Layer 13 of a small transformer language model trained on English Wikipedia (16 layers, counted from 0, width 64). Numbers have three digits each and are written without spaces.
Take only the direct path to the model's output, skipping the later layers: a vector added to the residual stream pushes a token's score in proportion to its dot product with that token's output vector.

Output vectors of the tokens that the questions are about. A number n stands for (n - 500) times 0.0035.
"\n\n": 471434535498495536415293614513420408427361654620677520417392450303467758772696566418504285347431546471550429531385457286382530616488679588473452633498315593591686394435594420694477722297613477
"le": 388394696525507547490250442486472550497363748388405411534495593595515518401460388591591483449478730764474315601496623406629789650482206282756519585394562325407478329478431366411552500662550595
"on": 481420507422451428574415402452552574559235471419288399642488603574541546375606588393429743642429339464588526816317476525322479891398613314616557646373475517374500579674580436465445439619563427
" –": 457449463449338544457481435383513588493523521439765503472488663508377668587661643612447373433479381505344554491422523534336466602615328479538473440475580545510544220367624619693471503459674476
" \"": 661479527370593690286583393518464335331517588270535477440625578287234579527617467473548576475703634711407513590763492404433541410518509441548392310532646461512633331523605484393480557351575556
" J": 586536547485405457393463448412347546406468548399615489442572549432315485499633523425539551531534658560570439363528496573359507397530518665437564325514620523427453601448523628596485510388570646
"nt": 208352685439446521226425399342720402485824200518515327488438496427743673653573830557483469361501646702417496375471502490959273551588623552681454280367472621342594401314560305426588560680439543
"gh": 598498496381403588485331396521629259379690493702500398552499620620388225489564782457443357468411525720228556576428283453915657474602326663614380420304417880336507285307642350423526732625436787
"'s": 454482394423630427384304481280622474567378293566559534588449622478380534321661402462545577537651627789384711375518551521587661370446507399603402527458483570525574297324560584528486565489518599
"ition": 802280638622645709582201425241748362543446461403592466368550534574373401642546393601294244396430455549296351468527520547576298731488561541597228333504695660543557431592402736666605809668312243
"ge": 527519550440537573502478167564550197338766479380518339492657660556450407300317499644385157345462408718512659623470503329847648659651490389679222462536479648351644541335343669605465642579559579
"==\n": 389404532763682701389399597350671560375453536727461588542501450454572702632689358434331377311608347387229577595404444390714571458374609419591480448512397618546538531239720275510539834345276547
"ap": 441542324626591469579329458617522440496524497607380444579410563455589447678537416403406228708388576387393581503504580629431596662337514427368404753324571631330482613603448444411558481614435715
"*": 405431416518303484508439437460755671529632643517615541560511414545338663594569764634219528423475351628208605325602367319408621456446433416652455561490503541514564489347632383505580533514586428
"nd": 432390644573480516402317289237430509433820310348459480664528629247506595386303534672677543276501654626403472441493458378880363640413268646712593493451514722433656442412547362173549833558716566
"iv": 608504486752601610599480590391622367558493663551359578430628527252373509532621371481573275526574661433583329587345440454588468788419465420035420256453426441456718727591705457305486430795329505
"ric": 362475457493609540588273393419977467366349664802413551410434664652755363457465498688507429203383571444446433737639466515591313459159569323549471367318468687445634283548569685387582444639522633
"\n": 448404644567320400514425590492495425517378637606705375383348533458515839726557508461522387378500477485487366417347433335360567586596600594612461471564397663593660371481589500434462546334560592
"'": 607517546370508632399530460442538578603732369236416463411385536728295666635630802506491572638613337496417443601556363551533518227187530463652368624348318603368572618329637489606430515609501338
"ep": 463399346603661554553483319696631432433593302582385434423516410589137383590507480356459374506558427410463632316275612482735595800451695437452610410552496459282450606680542748459539385768660415
"her": 354499416437538642627211580306492532483902462565380509545597658473648540447691497717573642266620527383172224409343344663486698618185666453298544543256483335328375425584661577576489697713582517
"ive": 607477378673474408660431476533820546559603705349465646548575623290386487578695519452556422417670605549481318694605390356492512643471467231267486235444463261398662525588724717285550306571308372
"ork": 299405516472601521419375667425605483440455351349415624622476493671609612520608706369307444192551591713352381540362469574703436730379660500342463518413443762493499525285348620329597693706386583
"and": 567544499713526568441454562404498463409428778272304703618350555402572323373710795489534485472455254361456583604518492553536358589390368412341473530564492492258489559781234609573450634676504600
"ere": 540499304632558612433482525519849599476383322303504430630673607446350444625453614620550449277483377462418272389499439490583677772435493356506513615374277449455430467491426575536549569737517659
":": 566629453601513471530389433233531655505515607437786441458447534648622577501480440386464356622507452447424598480566468491328540481399587666605488441449463498625546272492602712285507539240583388
"ro": 577509619390689464632516519435633432531248528507302677327481533557667234410292472586509554260532742192470375608465500541541635466441506568591539518327469685448584399515538525397533679705638238
"ich": 488449215697664592291580349271578455524521517459281733535473375636336461475685570412384452561525501627183533595302321344737253410641733412441337550616443710535476378650745455426480601778575668
"ill": 747552487593542504595333474659703662437274409329357695436462736414487456424577416543382575333479333408267270532568474415603355650740565288391460657602534763467487345445458487397510533556709659
"ell": 493566476438429578707522545527718592545381372392402591665391510580523792424453685465530304363520290466340246713284466626617580421492632291407546421525548633414402353379385410536584687767453604

Output weights of attention head 0. The head adds the sum of these rows, row i times number i of z. A number n stands for (n - 500) times 0.0011.
o0: 443380585326606530415438560440518593631522511441740562312366199544622681595519478353630519624286426589536584630450508286313470483336627547436518575450665612384569560571558391557509353583439507
o1: 440512431535740472476371659564608599479606479372565460356572592312334668407298437542651711448349450544518536626523396382524664472487502440491390264467517629565630386615355486572464370541574586
o2: 378525468463532770479511288636762290660305331473346542500651483257568220701506618549802383594334535721484437608546476522652558590626526537472616540462445302867215392282379297627627731372380258
o3: 491587491662611355531602563247560508504372495460570472668836464603526602546558372391423566511243350637292443578473375393357604420232569677519658551669488554189496408594564291448564448602595566
o4: 372927327632656657394568591675530576400670478374253606299571509230523410439540543566681604701441605370523469444607554478778473421531504445312708371681533502394263670390521436530224482261488267
o5: 523629585344528449488476354572392324294636486434577552601483522343401352427607366546492407652430151412463449561548291701447632662450509626390514509582499522504818184523559686760509622618630391
o6: 526770259588441539331382481464686407523513335559505505187242451422505533586440664727520314578616610723669483455342289584382256711593456539535490484239697518416537448588449445705644584464442613
o7: 524260501341458672421543442489509630354506491494584624385430648597394409644479698365547601822340429440591269605642255418558494310494517565397483380375507533615667405562568430533479409599467818
o8: 371456465668409485534672331709398423608652479569611459616582488426478538716301303778543639654204489513506555661641377505498396568363590515396485275576452538314449581631456534507371386434582283
o9: 437472686723376504624484599498414447300466570763620574495393388654547723743485294478418264377709581411548519504476403436654290575552423504493540402598602606472339631477635377302343455506325501
o10: 502314498244481502412604350738601667378448515450567439633651370546668517624461288405530356470680371511229553519547478622311584367381646524634714743489385509437574592445394584344595569377577480
o11: 431510395489482523576626479518421365495662580623669294518304591456488544754458423565426234700396689588691363348455325512398501720483408447480444467607623480257373489499569603579723486440502458
o12: 472613522510471502447346407750562363461383518524519653522378260350808595561582601721693541270627500522424438612246387255369656564512647449554450704568410777321657525463221412458386563398532492
o13: 234597400692500342620427682629414209410545637772522455380510659382491412365369348458328545480615476284699671669580648586504238615442444503398394481589402393410702587377530595585479578665450577
o14: 398490507443611527434345587549556432622432594623375250328387595417777277593506467505437275616631415248715457491416586597583482452507519514450618801404631658237636386518605200710582563256552628
o15: 594741535445414390513379436565423662699546353586354504437646345593403471421363541501428604549490622480488508526485375497592500356540573324445501689538516519448698530393460645273453479577508517
o16: 530395581585407779436564519516556311668449416591588488466605559459497391381651440490524445513412477518381415711516531407462446570329502479336581776576547576327477345689678239708562363367276626
o17: 537556368423463535733399556222604534957568342505683165381409507358647586379745603599469322477352622644407713575458455329464609525611451387404549314434586611448703338488516613386655277443542455
o18: 439656523371496498243390582419486575454499231526350514616543366634427466602414433471802314620507494522559333525521726539643386380232649413493420593725514485418410638496569543730478677532387502
o19: 311727456307570363298323376662320570552526333469591492467310247468418615366453500591457400484425453559669571768517625325300449520519635633242465318645719244706690609593650592614593528772529520
o20: 692581557433372775659405590407570348540542424727463647494602442430457466556557409498720523342369696733503194654374527480775308416493422370589285524367564663434661437405511516421165322770372464
o21: 429680487500548636479489537485258306608580482272632525611573620523489389504766408403578446532634448373412575459674458446630697590252378495341567534573452470432582329531601595327301578483645366
o22: 426541382673554317519556612401373539638552581620357462591354537362456571459417519625531412457385487613402538542466714434374577492600458623603558417467639331370421506518481497585427535646535356
o23: 679547700571359649666674375583534629459562571391686433492636478631753465690338473422555384400513386493427602506492574309573223659328456515278438584505294401416092659469621502550644384435302592
o24: 504499602554525379781428445701531378578689538271212355523705629509359131508498670606569626390482309442498572415669557321572519571469433528430532335506402597530317330409552527695447644450533721
o25: 513378511619524704223537740374421400357253483431396308517360583493606783374638482425245509711401353568444391390609610724727595480528365658684681339478484360547575495592648456487476628538399396
o26: 517409530499453613383313723576391326569231636682489593603621658385476487493586478548477649516409325387322419660240586419412680524600578532689491419579347608503639570518412360488471349535503512
o27: 549563549547614465531519553600582425640701359594598495656639492453427512352391416315611618325489418313482477706454772380477329432451516410585435377402537388578599347536384747468568297522537497
o28: 467512571701772429406363746359492688335536298352519545503651604345438478376538372227694724402574588619569456519560369376691372416523653370581515396308661426451252455471601548614550463549331736
o29: 479556447659536332413475536583568570630530617470444457554371429626597533537425353405610458351638490535540453296380397497358530448496699454519457548586484667418479606385424552672206544396653652
o30: 396549736434466411650387300467455541565498759598486432536410377618365450673564862674529420456604435291576405611544394390449481606450508364394486401450583481648456449401601517408205339637635769
o31: 579313521499590273454475470559547202524282701745258528479688471404440524412441579597414499394552372581576530691492711359370477674488640581456501387490359509437439600571536294664512669647332655

Each question shows a token from some text and the vector z that the head gathered there. A number n stands for (n - 500) times 0.011.

"ie": 438578545592467452551345414428308545405426409625397635482571456432523535622297467562542532671548
Which two tokens does it push up most, strongest first? "ive", "ge"

"r": 482561692567420385526599491394561557510292495471474542597505361493506523722432334439462580766546
Pushed down most: "iv"

"st": 434570607524511277448389738717482610353401205518269680371473660333620436560546640429286574663601
Pushed down most: "and"

"in": 342392314462399698387249396593390602381441446526448643584475504766561449763441440466545619690488
Which two tokens does it push up most, strongest first? "her", "ge"

" M": 489524477609561511330553541322638462438490435543532429615543465486504672679334438632550574632706
Which two tokens does it push up most, strongest first? "ere", "ep"

" ": 282337606579261500517253437564515526540428432534575682451453551585473443624481520470301393743585
Which of these tokens does it push up most? "gh"

"I": 514560437522484480404229333633431359592416430499415640598617532552627290426508409509644601623376
Which of these tokens does it push up most? "'s"

"a": 489295379544605305417430583451340634361665483575455307870533350509730493721446571553606599610696
Which two tokens does it push up most, strongest first? "ep", "and"

"p": 562620613511665551219487564286562343540542357691374301628698417475706505755292399788691614697621
Which of these tokens does it push up most? "ep"

"t": 368338346639609437591338561327379654559306459559379670534341420458613302447761536242378580663452
Pushed down most: "ric"

"0": 522286336516476489430486626644574740457596620460440529594460512581669617550586437347241418688501
Which two tokens does it push up most, strongest first? "ap", "\n"

"ep": 486498359472460469442427396603426523586346504434487660628374641564523464585390606482567684761492
Which of these tokens does it push up most? "\n"

"ation": 412434627399388533460530568304562495444575479570409535545656631521521358749403504521275502635650
Which of these tokens does it push up most? "ge"

"i": 484622302629600420409388565705183508461627603516460760295405713553617441663437647613606562788502
Which of these tokens does it push up most? "iv"

"8": 572497507601343553621559467303493541550269732314574666688568502524689288569606515385421528483555
Which of these tokens does it push up most? "\n\n"

"w": 375528740734389490536463526195473537571341394453574592728547622512633283553713446542625519354575
Which two tokens does it push up most, strongest first? "'s", "ere"

" C": 553429128800564490515175540486303558570634630559519596427493336649671423613642608338564560530523
Which of these tokens does it push up most? "and"

" d": 323505539420241638638347365533398615477485429470372777406453535635541328543472471459478481782413
Which two tokens does it push up most, strongest first? " –", "gh"

"o": 546514664677394616430676368295539503596209457347510406737573550538629330490618439335475637560439
Which of these tokens does it push up most? "'"

"d": 506422641428660410621449422681365701489388686489443857440397428593624529671631414107618470686328
Pushed down most: "on"

"y": 596430502617387356398679648528438649262403444546459676620495662450491536491649488483370430739436
Pushed down most: "ill"

"ff": 363357622454580466411142392477442500664426435417434618559520345552720512786402487370403664658628
Which two tokens does it push up most, strongest first? "ge", "and"

"av": 574603513752244454317695568490397555274404520387573460586455520526599525705519726581363405670868
Which two tokens does it push up most, strongest first? "on", "gh"

"ary": 407402327464496760491320437527412635450413478480447555697551491684589459686439409430568674739533
Which of these tokens does it push up most? "her"

"es": 391467589553284474567488489451446672358419401373482455602520486497618415640581485467503515598511
Which of these tokens does it push up most? "ition"

" B": 595375105436351543374388502556481498506494450710219694592599596642475324362601468552475377708369
Pushed down most: "ere"

"om": 512526651348568758471472427503320362408360346442532486619674542632523412720423456477577554663425
Which of these tokens does it push up most? " \""

"ar": 589348502574568441396383362672491578597368534439550605636473548650658573545484511372559533637498
Which of these tokens does it push up most? "==\n"

"ol": 628406549512434519506484394335446675346130555396682663853658429550589564716434354407558560594409
Which of these tokens does it push up most? "'"

"re": 503542526459450276576308582776341606638499444570391754458507631335642401446360536552514677778508
Which of these tokens does it push up most? "\n"

" (": 613435674460373464375336183367484420549636739630563414797613418453602337547362489587475395585683
Which of these tokens does it push up most? "ro"

"le": 437637482530566536601453445299326538605525500671532769452628542523571266553430597561517625675458
Which of these tokens does it push up most? "'s"

"ed": 246471539587357398469471550353431444422545404607446465405512462556478527593571587497549538613649
Which of these tokens does it push up most? "ere"

"ct": 368574555613405307607385485350319567530361274576465692499570482448652448596443562411480495504616
Which of these tokens does it push up most? "*"

"s": 449546473432541517519288338469471420670474524618266692578576522566674228490484344476567589607411
Which two tokens does it push up most, strongest first? "'s", "nd"

" H": 373494677348185377502433275301548343526371356677235484692672630267671341399465485738369451678605
Which of these tokens does it push up most? "ell"

"u": 409487511415454660422682217371373497421478818463651649638522626624321371717622476595476588723454
Pushed down most: "*"

"all": 607507499624507558492448678332564586476383483443657381797751415554782512685250436597512711728670
Which of these tokens does it push up most? "ep"

" P": 577556795390446577396672290246466404399501758528789862561574569612475291652479524628654185624411
Pushed down most: "\n"

"im": 545564630589660485609321451311344357624504612447556242693605301458697454798637490242475605716788
Which of these tokens does it push up most? "and"